Layer 7 of a small transformer language model trained on English Wikipedia (22 layers, counted from 0, width 96).
A neuron's activation on a vector x is SiLU(gate . x) times (in . x), where the dot is the dot product.

Input weights of the MLP neurons that the questions are about. A number n stands for (n - 500) times 0.0017.
n15 gate: 580 529 583 455 393 577 496 471 333 619 500 468 392 568 403 330 287 409 619 616 208 471 662 546 458 339 615 604 540 691 327 589 525 515 456 584 391 617 563 431 198 613 465 434 500 480 514 414 346 533 350 474 523 680 408 346 368 771 629 550 543 652 526 355 611 480 618 454 239 507 547 675 721 508 629 516 441 545 548 742 381 652 579 461 568 387 473 331 192 627 327 349 385 263 496 318
n45 gate: 295 563 408 613 466 511 468 537 361 466 493 392 551 391 420 552 560 670 581 549 732 276 550 635 673 464 662 477 403 429 448 268 554 324 319 315 505 708 624 457 281 536 598 451 319 360 435 479 561 485 716 818 394 447 675 367 415 563 512 348 438 752 508 624 662 417 512 273 393 286 464 769 421 334 541 555 511 507 593 571 504 508 436 532 569 324 437 582 431 706 522 564 626 437 365 316
n58 gate: 463 437 293 530 369 222 379 475 270 640 626 504 345 710 422 328 342 395 373 715 525 591 699 605 644 446 504 597 273 469 658 601 516 572 609 565 396 440 484 414 521 554 509 369 709 414 671 265 125 562 525 450 527 404 592 398 158 527 509 443 851 687 369 574 308 414 563 587 442 529 522 609 759 455 479 303 735 735 354 726 289 626 446 491 578 678 674 548 352 496 343 254 481 259 526 488
n61 gate: 432 490 515 624 633 260 183 456 396 332 260 500 376 490 774 658 568 334 566 127 510 456 304 683 616 537 356 495 509 339 369 707 960 400 476 581 557 548 412 395 605 719 334 279 610 390 581 320 595 422 700 739 176 665 644 135 399 490 329 381 428 718 372 373 439 495 349 485 573 320 782 404 529 417 392 500 617 468 814 741 192 455 669 657 405 838 604 546 600 728 510 452 635 272 459 834
n71 gate: 406 399 331 505 505 532 523 511 484 452 511 554 273 393 453 377 571 423 411 500 465 529 423 666 434 483 565 545 560 616 375 447 526 511 384 585 531 404 540 476 370 684 680 567 521 357 608 352 396 608 393 521 623 535 459 503 486 624 486 477 557 492 505 403 566 500 534 497 404 458 384 536 682 486 415 548 579 578 532 467 270 516 741 551 511 440 542 417 443 453 558 324 476 444 406 704
n98 gate: 441 586 474 739 349 500 318 500 600 656 479 790 676 496 441 551 817 543 585 318 474 233 201 571 484 623 543 383 219 518 610 268 628 741 525 345 534 632 789 653 500 632 767 294 525 307 350 825 412 360 438 359 432 458 388 325 551 432 509 496 672 500 517 335 678 591 441 456 668 402 582 677 318 555 595 727 487 378 654 433 588 429 634 441 496 218 296 348 592 640 635 491 355 613 420 376
n100 gate: 615 634 362 738 517 530 288 704 723 461 626 576 299 347 360 658 695 500 514 354 504 367 411 757 644 791 614 477 578 463 468 587 504 574 582 635 428 657 492 477 716 366 440 383 437 779 479 215 460 466 611 815 659 321 599 509 383 482 528 622 874 491 683 523 469 416 431 191 822 410 588 236 520 408 430 675 547 451 439 500 232 603 453 380 544 705 514 255 644 676 530 542 685 252 329 569
n119 gate: 218 466 407 431 538 330 700 383 295 542 462 449 599 360 622 379 613 485 445 623 372 400 415 582 368 299 432 524 500 360 347 375 631 494 597 730 396 744 182 517 542 616 659 236 471 569 712 450 500 366 510 627 279 615 373 449 390 611 464 580 338 325 511 437 484 646 624 224 636 403 440 550 429 568 545 500 448 632 553 366 659 647 561 488 612 372 468 441 592 403 722 492 587 333 504 714
n128 gate: 636 574 377 959 416 255 407 708 561 612 648 683 403 450 572 183 391 450 678 525 505 427 367 558 474 249 449 703 226 564 480 602 580 500 669 385 526 379 522 273 364 731 300 403 675 426 290 711 132 281 539 807 631 490 425 660 295 612 573 482 251 407 430 447 500 453 426 490 329 495 451 324 320 574 273 436 775 653 325 582 355 452 699 682 415 358 397 269 419 495 486 320 742 319 390 285
n139 gate: 523 616 343 294 493 637 588 470 389 604 487 423 588 487 415 518 668 470 521 478 376 467 657 472 253 454 540 472 554 331 518 450 497 440 675 507 576 303 513 500 490 267 402 433 494 657 413 422 534 349 460 411 552 507 739 318 468 486 327 400 308 476 523 327 576 457 465 493 521 513 454 404 83 723 407 479 470 509 435 578 582 651 504 294 534 555 666 618 302 477 333 421 577 701 645 410
n163 gate: 543 580 582 537 327 705 313 471 448 378 628 468 531 421 425 441 751 551 542 261 585 720 425 644 601 371 400 300 408 442 653 515 493 590 456 277 471 500 653 654 441 407 546 397 582 374 440 378 470 359 494 606 550 460 592 627 159 485 228 450 615 489 728 679 557 686 519 458 613 475 391 477 461 691 665 834 391 524 774 561 385 481 638 375 425 444 357 473 514 478 590 500 484 349 565 712
n165 gate: 440 528 296 709 299 397 443 703 691 593 536 466 253 556 430 370 531 362 478 496 489 546 548 433 574 747 694 623 529 436 599 529 552 596 571 688 531 496 392 471 464 409 590 461 645 561 314 440 544 313 430 461 201 446 306 496 377 684 557 517 437 561 608 504 400 263 341 522 621 447 318 438 588 545 468 485 362 537 198 512 517 397 558 545 474 251 677 507 379 489 521 211 592 406 633 683
n182 gate: 401 509 416 635 643 280 378 647 505 593 743 442 447 289 469 687 328 509 490 400 583 346 909 490 544 573 486 659 356 364 348 417 513 399 713 491 458 510 283 459 667 476 848 321 500 539 731 352 383 713 184 700 346 535 495 385 500 766 762 451 522 796 597 686 362 852 520 372 466 514 471 500 430 476 321 408 732 439 386 423 226 627 604 749 401 462 456 342 473 600 176 401 268 471 267 491
n193 gate: 500 328 488 581 473 664 346 351 458 562 412 637 544 537 388 471 430 394 528 728 554 383 688 381 471 565 566 288 452 662 733 603 533 550 519 852 368 295 500 319 585 606 452 446 559 742 567 415 434 644 731 732 713 388 396 724 488 548 723 456 455 585 477 428 540 422 557 492 520 379 480 551 536 699 286 455 261 507 454 675 335 650 508 524 531 559 472 707 295 300 560 351 435 480 797 546
n229 gate: 455 442 656 750 819 442 579 360 542 334 426 595 418 363 605 482 253 357 406 361 574 346 597 637 746 640 350 245 241 526 434 401 587 423 345 343 462 622 391 445 654 421 500 207 572 575 364 491 639 390 601 529 288 500 316 647 527 522 531 340 391 691 794 526 172 397 772 385 321 378 526 525 592 539 343 448 590 543 527 578 504 564 425 596 403 644 443 143 644 459 439 295 394 539 611 416
n238 gate: 595 379 624 436 495 466 634 529 480 427 853 266 429 206 462 308 552 630 450 658 291 486 962 681 408 211 627 475 417 341 225 340 449 607 577 455 661 596 592 509 485 443 699 583 735 235 162 349 346 332 611 413 408 236 764 419 379 352 633 744 562 422 441 566 154 769 763 375 449 250 464 940 546 407 529 397 423 637 484 457 491 325 860 546 654 585 515 379 613 624 500 453 651 382 445 568
n15 in: 574 544 371 524 480 524 457 514 620 613 497 451 336 331 530 507 424 301 454 839 524 634 702 592 497 344 685 464 543 389 500 677 461 417 345 472 437 582 458 309 545 439 604 408 635 529 539 371 431 534 422 571 664 559 215 322 331 675 727 464 493 579 555 341 472 390 605 339 597 520 514 822 632 464 432 338 540 571 393 492 450 608 621 457 726 497 518 500 447 453 500 250 491 360 546 481
n45 in: 362 476 465 625 373 476 522 476 452 486 572 430 576 503 460 449 368 803 507 712 703 476 542 564 624 380 746 593 509 406 551 521 391 341 497 482 511 594 506 442 326 351 435 490 277 544 623 412 591 466 453 599 511 437 448 328 526 525 464 277 477 731 217 600 528 465 485 316 377 442 445 602 468 580 527 453 595 497 296 500 661 585 552 522 356 229 525 647 483 743 503 581 661 590 372 302
n58 in: 617 529 656 725 616 286 435 340 268 421 791 508 405 480 496 474 240 439 278 580 496 464 517 590 625 491 645 569 467 404 773 516 488 497 467 653 535 509 562 445 333 662 470 459 512 275 723 244 420 573 517 520 539 634 236 220 455 444 178 671 597 508 537 491 491 546 316 458 657 708 447 619 505 561 759 378 741 422 701 679 399 508 681 198 559 749 217 504 380 354 585 349 533 457 483 711
n61 in: 487 603 307 896 554 433 367 415 432 586 200 556 443 509 689 452 173 384 421 441 495 345 606 467 585 357 455 801 444 643 385 707 786 434 456 481 506 485 347 324 678 657 358 460 531 433 548 310 358 535 466 603 349 598 383 227 349 840 372 443 641 744 459 369 342 496 619 370 790 504 706 546 701 166 424 467 652 496 373 685 280 616 495 557 633 744 733 580 399 828 474 418 484 239 663 584
n71 in: 503 478 594 525 571 427 554 438 584 394 279 474 421 508 487 538 486 487 486 526 394 417 439 562 569 529 516 514 488 503 356 584 531 379 449 595 372 538 408 719 579 537 537 608 408 358 469 407 555 583 463 428 616 465 450 466 272 574 560 620 571 503 533 458 489 348 707 425 434 580 348 595 685 457 514 520 446 474 444 617 437 461 674 348 436 467 557 548 450 559 471 515 572 740 534 641
n98 in: 468 669 500 659 257 593 376 621 577 870 379 811 673 480 362 470 806 600 638 452 472 321 285 588 550 380 512 483 265 483 582 314 617 605 544 458 582 623 748 543 537 615 734 419 363 353 438 612 344 393 373 252 563 491 408 483 448 555 445 395 614 528 504 383 496 619 423 620 398 556 414 728 462 509 565 581 440 367 627 549 610 475 699 487 422 231 436 244 473 703 457 374 471 662 287 278
n100 in: 566 540 411 621 588 337 336 488 684 588 468 469 367 368 461 253 491 563 545 659 846 328 455 508 474 542 484 542 525 731 657 448 584 591 492 631 476 822 534 426 649 534 550 341 488 466 350 482 561 555 551 441 196 392 288 263 354 609 626 550 508 512 596 636 401 383 622 255 466 244 441 439 856 163 548 424 327 388 470 447 380 390 709 424 370 810 723 612 461 406 644 457 489 332 512 622
n119 in: 331 567 554 375 518 482 340 311 613 500 349 459 541 349 562 553 470 535 420 626 419 247 334 635 290 440 518 555 497 441 496 475 581 577 375 515 468 835 387 497 582 526 667 468 555 549 646 410 557 358 434 517 305 454 534 552 466 422 318 623 521 355 362 398 464 640 145 435 560 490 534 800 396 589 686 727 556 527 519 551 624 395 719 444 683 482 348 683 575 517 548 436 550 537 471 710
n128 in: 662 673 527 468 518 549 453 464 487 446 491 526 874 326 426 724 448 518 435 167 451 434 441 523 508 339 500 258 328 585 452 384 659 692 421 224 560 422 622 607 550 434 317 709 496 329 539 426 473 746 583 509 234 442 935 239 923 346 486 599 565 522 612 491 417 381 524 363 434 421 618 541 364 420 598 670 553 517 784 664 583 111 471 656 527 810 288 746 677 636 653 692 532 383 431 496
n139 in: 568 475 449 510 443 610 666 519 352 566 484 582 546 543 384 436 520 394 542 350 569 593 471 513 381 530 446 513 421 775 594 453 364 459 506 597 600 490 503 606 459 414 351 814 418 362 433 765 458 423 519 428 388 595 466 313 575 447 454 439 371 582 383 555 523 575 473 584 636 562 393 455 448 656 487 613 456 373 378 521 512 487 588 333 455 330 473 709 546 463 399 361 483 735 815 456
n163 in: 550 401 605 462 297 725 453 408 693 662 612 272 514 660 463 383 540 768 344 470 551 618 342 383 474 275 507 414 528 525 624 623 408 673 517 422 502 362 413 506 420 322 518 346 377 562 530 390 549 540 416 595 590 403 392 539 271 640 265 450 620 593 558 667 461 639 471 521 551 581 387 507 411 732 743 634 405 535 489 454 527 511 573 369 458 433 406 493 434 517 426 515 485 363 758 605
n165 in: 685 372 653 504 475 646 651 358 464 464 571 318 575 347 423 370 782 249 552 539 675 703 405 290 483 432 475 422 519 575 534 475 476 462 518 537 517 461 463 662 374 413 403 600 597 367 624 223 565 553 566 500 418 535 593 291 681 414 590 397 437 597 364 463 276 553 549 467 357 606 545 463 710 640 536 425 585 537 361 583 441 533 336 417 435 759 553 641 317 426 692 473 690 688 651 666
n182 in: 430 500 405 397 540 456 749 398 75 308 535 333 439 435 426 448 424 614 634 567 496 417 559 344 765 679 710 114 345 767 533 340 534 446 491 463 546 248 878 551 316 571 561 464 569 215 436 391 292 579 658 570 714 587 457 588 534 299 584 375 391 576 188 518 651 684 410 623 383 390 288 450 531 585 429 763 777 684 534 530 565 546 190 689 500 318 355 505 556 640 387 682 532 481 463 401
n193 in: 459 342 465 645 363 549 756 515 180 572 485 774 686 596 478 524 690 639 425 467 299 362 601 426 349 432 591 445 615 620 448 386 311 402 485 477 419 285 475 655 328 604 408 628 350 468 493 450 485 504 500 376 579 619 455 445 422 409 568 350 552 675 398 673 473 455 460 519 492 676 464 446 500 600 356 468 305 564 512 546 452 811 496 323 666 345 680 646 562 522 241 635 356 735 774 511
n229 in: 699 375 173 143 370 350 277 589 447 488 557 637 343 417 338 426 639 440 727 359 500 644 450 450 200 323 475 653 362 217 582 277 371 342 668 718 512 287 592 431 278 629 598 472 520 352 535 599 454 436 507 283 598 416 394 513 333 581 436 622 274 455 402 576 567 706 478 433 414 584 496 350 514 431 618 341 492 466 430 599 556 400 274 392 529 417 560 817 543 644 556 456 655 406 580 417
n238 in: 381 552 650 417 500 478 610 405 595 222 809 359 500 420 593 338 348 568 487 299 522 424 628 464 492 385 704 297 353 473 132 461 596 570 632 433 405 618 610 481 666 445 813 664 763 482 171 423 614 555 365 419 586 168 509 572 519 283 559 667 618 292 175 616 464 754 789 336 596 530 596 620 581 532 530 372 329 447 439 418 496 380 755 569 496 465 395 401 634 640 517 565 661 345 357 311

Each question shows a token from some text and the vector x that enters the MLP there. A number n stands for (n - 500) times 0.0015.

"p": 593 635 532 434 559 466 605 426 397 350 538 470 688 479 474 488 511 491 523 562 474 493 430 511 402 394 540 648 482 504 473 375 478 594 470 604 466 757 485 490 610 437 659 450 506 546 557 543 553 510 231 430 558 446 349 502 630 518 552 526 442 522 593 497 430 641 466 467 444 561 514 495 631 462 574 485 564 567 563 534 471 476 634 518 532 462 471 532 420 513 502 536 571 574 488 603
The two highest activations, in order: n119, n238

"C": 473 580 507 590 515 473 543 504 270 519 484 661 553 480 544 491 402 525 502 530 465 474 605 520 537 438 533 532 572 489 451 457 466 669 532 554 462 526 441 466 439 572 556 449 515 481 386 540 491 537 321 516 434 619 599 392 525 598 510 489 383 484 584 456 519 675 465 387 497 554 497 439 316 403 512 487 458 603 507 431 535 512 554 518 544 606 550 493 580 578 567 582 598 476 301 501
The most active neuron and its activation: n128, at about 0.084

" be": 406 583 651 538 499 521 424 487 413 416 443 347 366 561 568 508 456 458 538 474 442 482 574 505 613 428 682 385 512 621 578 447 606 621 637 571 465 602 372 511 453 477 485 514 524 561 616 499 399 498 359 473 530 639 469 636 520 578 322 505 628 409 720 518 508 397 584 451 533 502 556 551 384 521 527 498 542 516 582 547 444 518 518 432 531 463 441 472 461 520 502 714 534 410 366 330
Which of these neurons fires most? n165

" of": 534 569 521 534 573 457 469 454 398 619 462 372 476 542 509 454 347 529 499 475 316 539 542 548 402 548 507 462 499 413 421 421 386 378 436 421 465 485 405 535 565 546 488 549 366 491 431 331 394 521 266 430 540 533 469 592 566 529 318 498 457 525 455 506 513 547 475 490 512 485 467 456 492 319 523 583 541 426 605 534 673 435 573 602 454 540 449 477 526 466 421 445 494 561 363 403
Which of these neurons fires most? n165

" a": 542 559 496 547 499 520 623 515 512 477 423 306 469 405 542 561 529 499 505 460 484 504 436 539 605 405 636 574 411 553 559 588 454 368 412 586 462 627 504 469 482 451 592 539 405 514 483 324 638 577 390 497 414 624 467 446 515 560 578 489 591 493 539 493 526 481 512 473 514 593 480 480 493 374 536 394 688 505 552 628 462 460 385 509 521 474 614 472 393 420 550 596 596 465 429 386
The three highest activations, in order: n45, n15, n193

" Week": 480 493 586 560 349 525 586 453 471 371 561 584 548 525 527 459 533 454 469 508 507 418 413 552 453 500 444 389 580 443 393 675 685 615 508 482 462 529 536 467 510 595 566 471 497 493 508 544 454 539 385 603 483 466 389 523 429 394 395 537 511 542 626 497 431 462 505 472 472 676 490 468 464 419 371 497 566 535 329 615 403 469 473 518 475 473 411 501 522 535 569 580 457 493 338 552
Which of these neurons fires most? n139

" multiple": 473 503 474 556 502 469 515 521 599 393 522 592 444 464 482 657 493 624 532 451 442 390 552 489 488 399 511 436 512 549 608 483 590 544 457 582 462 522 521 558 605 509 469 411 404 421 469 469 614 564 366 482 584 516 597 558 433 456 489 374 587 485 471 466 466 454 497 449 562 360 476 457 463 476 446 457 593 468 501 402 423 531 670 520 577 489 486 635 446 456 441 612 650 467 419 444
Which of these neurons fires most? n100

" that": 329 518 447 376 471 453 677 554 450 572 588 545 572 470 550 575 163 599 408 540 506 600 552 496 535 486 562 498 412 627 517 566 489 184 422 415 468 566 550 644 570 470 439 422 532 542 563 665 501 626 320 520 521 588 488 566 438 365 523 485 501 489 534 453 504 343 566 612 456 481 477 571 401 407 492 600 453 652 714 457 464 395 645 428 459 447 468 477 466 469 551 484 495 470 215 520
Which of these neurons fires most? n165

" anim": 500 483 518 417 515 517 507 519 526 361 439 563 441 341 509 352 527 435 485 498 507 409 529 477 510 491 468 280 449 512 460 527 491 729 414 492 463 523 416 513 644 376 434 416 529 480 436 485 598 573 349 595 412 466 584 527 601 383 411 629 596 440 504 538 480 406 428 444 554 495 561 556 515 466 479 592 476 243 535 484 358 498 501 530 555 502 584 504 578 519 512 458 512 491 403 580
The two highest activations, in order: n100, n238

" Christ": 576 541 470 529 465 532 497 608 523 466 540 451 609 379 485 532 513 365 467 500 462 542 515 502 524 558 517 361 519 475 426 416 615 748 490 378 463 500 374 428 559 574 544 543 507 541 545 463 409 486 270 521 510 518 352 462 437 489 526 603 531 489 637 467 493 587 549 555 452 554 497 552 586 487 448 482 516 315 595 544 534 487 508 422 517 411 515 488 576 452 561 500 348 490 321 460
Which of these neurons fires most? n98

"tar": 450 597 538 468 569 490 484 419 367 306 485 473 485 474 485 507 495 467 421 529 529 544 416 506 523 501 487 613 617 497 482 509 511 712 494 465 465 631 513 512 555 428 666 454 409 445 454 510 565 449 239 506 513 510 423 520 295 455 475 642 430 505 446 476 471 477 499 499 424 572 522 444 664 592 554 490 573 475 485 406 506 457 521 568 515 526 379 470 530 439 368 485 430 444 553 724
The most active neuron and its activation: n119, at about 0.13

" Sp": 527 561 579 495 561 470 527 419 494 479 486 567 679 391 444 445 469 422 514 507 525 409 514 506 523 384 559 525 451 596 501 476 645 672 518 509 464 536 571 496 615 563 444 504 526 523 400 578 535 490 268 561 530 491 658 531 613 476 376 640 430 398 707 481 491 617 535 491 536 570 462 454 669 435 438 514 572 556 551 566 299 441 549 463 509 469 449 612 502 467 607 515 530 460 418 515
The most active neuron and its activation: n128, at about 0.15

" Ben": 522 584 456 553 430 486 452 456 528 334 469 518 728 423 536 375 571 395 489 475 545 348 379 509 455 587 542 377 472 504 437 477 450 654 477 345 463 513 420 436 555 556 513 545 515 490 522 614 476 521 269 510 465 465 436 503 488 508 559 635 552 563 534 479 520 661 483 504 500 579 507 559 460 407 496 555 505 409 677 554 523 553 441 490 461 455 490 514 460 433 525 468 398 487 474 551
The most active neuron and its activation: n98, at about 0.31

"OS": 509 479 529 440 599 504 581 513 449 362 458 583 455 485 472 515 631 544 422 496 485 486 403 513 433 480 597 467 525 445 473 534 614 682 541 559 461 677 469 506 572 556 518 459 546 451 559 464 524 515 346 535 446 519 624 513 590 559 524 417 448 478 613 492 513 470 471 465 461 665 474 535 391 494 559 478 497 512 576 571 358 465 545 523 588 490 477 461 455 649 477 455 595 420 295 618
The two highest activations, in order: n119, n193

")": 541 472 526 529 581 537 418 492 507 571 473 490 412 431 496 609 508 607 546 557 555 609 524 532 559 482 595 316 344 487 481 541 564 509 468 514 462 484 396 476 471 561 339 467 550 455 511 495 456 572 371 372 484 485 446 534 403 705 567 426 572 508 656 518 503 438 461 529 484 651 494 452 383 422 601 479 488 673 441 493 319 497 590 573 459 393 441 548 540 505 522 472 598 439 490 623
The most active neuron and its activation: n163, at about 0.075

":": 506 490 458 407 474 468 474 486 463 431 450 465 264 522 502 448 471 463 513 486 534 545 473 525 491 499 509 494 444 493 382 407 423 331 464 565 463 503 371 484 536 424 485 503 542 436 349 613 437 554 332 486 510 513 309 526 444 574 343 508 443 508 704 582 568 540 608 523 402 583 572 440 554 387 562 591 464 530 527 530 572 414 566 443 496 458 421 425 387 443 467 535 541 460 411 477
Which of these neurons fires most? n229

",": 463 499 506 558 511 488 459 562 468 544 526 417 432 432 444 517 402 468 527 487 590 476 596 576 478 501 464 453 486 415 559 303 481 235 470 483 465 464 379 606 531 548 668 500 540 485 569 573 474 665 254 569 492 516 487 481 320 621 590 413 437 519 622 530 513 637 537 494 500 608 537 450 443 470 431 547 445 526 503 547 438 447 387 544 465 527 482 447 352 426 419 481 495 476 468 495
The two highest activations, in order: n229, n15

"ho": 469 491 567 478 545 477 405 468 450 403 496 583 433 446 522 650 409 546 502 506 516 447 457 465 448 355 589 375 556 515 465 491 580 742 361 475 465 443 432 448 517 627 472 503 432 467 361 700 420 636 260 476 540 541 464 547 631 531 598 259 527 508 461 507 489 453 504 467 482 566 390 560 626 489 485 477 520 606 453 446 479 445 511 437 502 587 553 491 490 458 525 645 403 553 568 559
Which of these neurons fires most? n193

" gener": 515 561 509 520 536 538 423 557 492 289 494 531 366 321 460 502 437 407 484 523 590 421 511 519 388 497 524 411 540 460 651 704 607 775 433 440 464 582 429 496 590 458 435 556 526 539 417 495 597 453 304 528 546 435 423 562 574 508 555 543 503 423 435 484 515 366 505 443 547 440 494 556 459 484 485 546 508 256 612 428 470 502 537 442 575 491 489 445 548 396 476 486 547 504 301 567
Which of these neurons fires most? n100

" Di": 380 581 524 567 380 498 485 590 602 423 488 551 576 527 494 547 369 397 512 526 556 335 533 495 509 527 519 557 534 578 524 359 584 642 431 515 462 499 514 443 478 629 439 513 511 395 467 471 475 528 323 417 437 538 501 551 471 579 454 427 513 486 565 486 502 565 443 446 506 501 522 545 688 483 511 489 422 362 613 462 456 540 402 592 530 391 390 425 556 528 649 348 457 574 413 485
The most active neuron and its activation: n98, at about 0.31

" relations": 503 457 473 531 604 470 511 495 581 443 536 478 462 369 458 610 463 396 476 546 504 590 463 402 514 482 348 426 452 411 517 567 601 615 524 365 464 620 481 456 543 483 594 516 523 453 664 487 434 492 355 511 508 508 720 452 602 519 439 359 476 561 636 507 476 462 437 370 523 427 462 562 539 402 547 599 491 515 609 505 333 456 595 547 484 585 585 434 517 584 563 195 446 562 275 504
Which of these neurons fires most? n61

"iate": 503 437 490 557 406 417 328 510 558 405 599 552 392 594 485 579 464 608 497 485 483 492 536 397 293 475 478 462 519 523 423 530 512 747 385 529 465 390 492 538 551 543 813 525 460 386 489 433 469 507 303 556 496 527 412 588 491 473 532 408 573 505 480 490 489 479 467 474 409 552 466 458 672 379 510 382 528 451 468 562 366 503 598 522 504 537 411 484 420 544 531 422 417 632 298 608
The two highest activations, in order: n71, n139

" family": 580 449 483 572 542 483 427 513 646 495 528 448 331 420 467 628 623 501 491 543 400 539 571 495 610 361 511 337 437 559 561 460 502 509 438 518 466 306 463 375 535 577 480 481 591 526 464 392 482 525 278 487 469 598 584 538 414 475 428 514 414 489 643 488 432 348 466 392 565 458 502 424 387 645 481 567 518 466 672 424 518 551 484 419 436 488 647 496 530 466 625 455 537 584 303 676
Which of these neurons fires most? n163

"G": 449 535 529 526 569 475 522 471 370 365 482 568 602 454 498 528 470 497 462 495 525 406 554 468 535 427 605 629 557 488 470 484 411 629 577 636 463 612 450 520 511 604 739 467 456 562 449 502 618 539 363 504 482 465 637 450 555 565 490 420 383 428 616 507 471 612 470 505 485 629 447 427 580 452 522 586 436 415 502 509 401 492 556 570 541 468 423 500 528 598 622 447 506 424 395 745
The most active neuron and its activation: n119, at about 0.21

" most": 397 506 442 476 444 488 632 579 580 430 443 530 533 408 508 743 409 599 532 416 448 377 530 482 540 379 469 432 314 500 557 346 593 556 418 461 469 476 676 555 464 552 573 567 451 397 525 542 439 500 298 597 504 483 556 468 495 281 484 363 566 362 563 477 421 375 591 442 335 491 439 503 379 412 498 410 659 711 553 544 361 466 590 529 496 595 486 489 505 446 571 462 759 517 296 489
The three highest activations, in order: n128, n238, n98

"itch": 615 547 503 541 572 581 543 595 392 262 415 468 563 475 548 342 447 467 515 523 375 535 461 514 506 562 497 569 482 479 435 529 415 577 515 540 465 496 584 433 600 607 485 517 464 573 588 500 488 549 260 501 506 429 518 552 644 522 456 548 468 489 562 474 440 603 458 488 457 586 435 463 507 601 459 429 545 333 542 675 475 442 611 540 493 445 441 439 506 423 436 540 586 423 378 618
The most active neuron and its activation: n45, at about 0.04

"ine": 547 522 547 472 494 500 513 508 545 354 454 523 370 502 462 533 474 623 497 489 521 492 485 449 427 350 475 579 466 523 488 479 497 594 516 594 463 608 513 479 546 477 702 498 498 512 542 553 492 563 247 446 492 480 529 617 522 551 433 525 526 458 461 486 450 586 477 544 473 556 434 499 685 520 531 525 526 398 446 499 554 462 614 441 522 488 375 362 524 522 426 450 450 546 413 622
Which of these neurons fires most? n238

" broadcast": 535 507 537 439 558 501 523 473 550 217 458 362 302 495 501 424 543 421 476 491 437 447 496 500 345 433 366 421 515 503 582 664 518 490 520 506 460 569 386 470 684 518 572 445 547 531 510 348 528 476 452 575 467 393 426 530 600 431 445 575 541 500 500 502 544 453 514 468 546 452 514 430 374 430 361 517 439 461 482 520 441 415 583 544 487 508 535 527 441 568 597 531 534 493 349 590
Which of these neurons fires most? n100

" This": 446 546 578 424 379 474 653 501 515 504 549 625 603 445 475 489 532 739 510 503 591 441 509 522 530 480 548 580 444 512 415 557 533 388 387 487 465 625 471 556 576 500 364 516 479 485 659 488 663 486 357 457 460 554 492 410 276 233 575 463 606 540 633 445 580 359 429 442 450 547 538 572 563 392 546 503 480 473 673 599 531 492 486 577 561 453 573 527 516 480 509 460 543 411 208 519
The two highest activations, in order: n45, n139

"\n": 412 523 503 442 573 522 444 479 598 411 517 431 448 570 480 562 567 456 516 453 529 369 565 496 460 449 581 472 426 496 478 511 509 368 373 494 460 526 610 528 509 442 601 561 456 447 513 628 497 597 624 443 502 495 394 561 463 478 529 565 402 426 567 479 543 650 528 565 502 523 489 512 487 514 604 467 434 435 631 442 471 525 433 500 434 520 446 634 571 534 520 545 578 414 271 611
Which of these neurons fires most? n165

" 11": 497 489 502 464 588 437 458 543 662 533 479 663 355 561 463 471 545 434 541 455 427 466 481 498 627 398 430 447 565 515 397 484 510 510 498 568 461 451 430 542 552 551 456 405 430 443 561 609 459 492 462 468 581 582 477 438 485 481 618 589 512 438 530 502 486 577 551 549 495 576 538 597 500 415 498 505 675 698 598 459 331 512 483 585 448 622 540 395 464 535 527 552 487 428 523 506
Which of these neurons fires most? n61

"ed": 601 505 492 458 561 449 508 512 660 448 603 341 545 598 518 523 508 493 533 533 428 523 570 541 424 517 452 509 372 437 369 690 473 614 565 591 467 504 441 534 562 449 482 481 454 415 428 448 473 539 182 464 514 470 449 389 484 514 575 451 522 481 342 495 513 471 466 474 459 515 431 511 505 530 520 479 489 577 571 513 367 464 491 540 443 613 458 430 415 525 513 595 371 470 375 535
Which of these neurons fires most? n238

"l": 579 472 501 527 549 448 557 518 550 366 517 580 588 509 492 664 534 450 512 545 503 623 458 463 429 483 540 613 427 480 456 449 402 406 438 530 469 474 503 465 534 547 521 495 557 519 644 532 469 569 153 344 536 558 469 502 497 548 514 606 504 444 575 479 486 571 421 602 482 536 489 430 543 483 504 433 606 483 607 540 407 555 586 526 485 535 399 434 438 628 475 619 441 577 560 614
The most active neuron and its activation: n45, at about 0.077

"rial": 524 559 537 478 555 483 525 492 447 382 551 516 414 456 510 489 488 615 485 501 445 607 467 471 366 567 470 459 496 461 569 537 561 518 495 577 460 570 391 473 589 485 542 505 488 494 470 398 523 525 310 498 450 476 458 564 551 584 525 441 488 488 496 497 472 525 415 574 531 576 503 471 396 422 508 473 491 343 505 541 463 485 577 514 558 633 484 483 456 519 382 494 461 522 330 633
Which of these neurons fires most? n45

".": 534 447 452 438 461 504 512 595 383 539 512 601 587 595 502 642 533 408 505 576 551 453 462 484 527 518 468 345 419 465 510 450 581 292 514 440 465 609 400 457 452 553 514 499 492 464 500 526 400 602 209 481 495 446 493 544 519 666 512 532 533 459 548 552 508 475 584 449 467 500 430 510 388 450 600 577 470 457 617 573 374 560 505 473 594 529 527 505 481 530 464 640 566 417 392 549
Which of these neurons fires most? n165

"si": 424 511 613 497 612 492 655 530 463 275 503 551 492 415 431 484 373 539 481 557 635 512 465 484 334 513 537 457 663 501 501 566 459 626 391 535 463 460 657 427 521 500 477 491 462 451 548 548 372 505 292 541 549 497 545 563 584 547 509 487 584 589 421 493 468 485 442 449 458 523 441 500 621 439 605 472 409 531 583 535 494 460 421 546 525 531 551 417 535 522 443 457 531 454 409 475
Which of these neurons fires most? n139

"ill": 633 543 461 440 521 500 521 479 504 368 495 339 380 499 517 410 466 497 491 530 435 456 455 513 457 513 520 645 535 629 519 470 426 651 519 559 464 603 552 466 569 506 665 437 541 543 556 489 511 452 234 502 546 524 375 483 423 520 441 447 482 571 669 500 439 625 545 576 504 541 431 551 509 547 530 512 515 397 530 540 527 468 569 500 469 519 436 416 526 507 480 569 428 540 270 595
Which of these neurons fires most? n193

" both": 371 528 529 475 406 461 341 619 541 432 490 510 222 407 510 627 418 556 505 502 454 463 644 534 556 452 472 410 379 523 484 510 604 486 489 577 464 535 482 550 435 540 434 456 498 462 579 628 388 533 303 590 530 467 456 461 532 510 295 414 445 467 620 460 472 505 531 548 444 509 448 419 380 488 436 437 621 608 610 515 515 490 631 514 512 482 396 515 385 553 429 494 534 517 365 348
The most active neuron and its activation: n182, at about 0.083

" 2009": 580 476 550 429 535 517 501 632 589 458 452 551 513 635 540 448 397 615 526 475 638 417 463 458 461 546 456 216 562 465 398 565 534 584 469 571 462 562 469 489 491 481 457 479 522 473 556 465 517 537 423 474 588 564 416 398 619 613 504 508 417 475 721 493 510 552 499 489 498 656 507 484 558 593 476 483 591 486 636 494 463 453 425 589 488 455 609 360 443 524 496 493 433 395 346 460
The most active neuron and its activation: n139, at about 0.052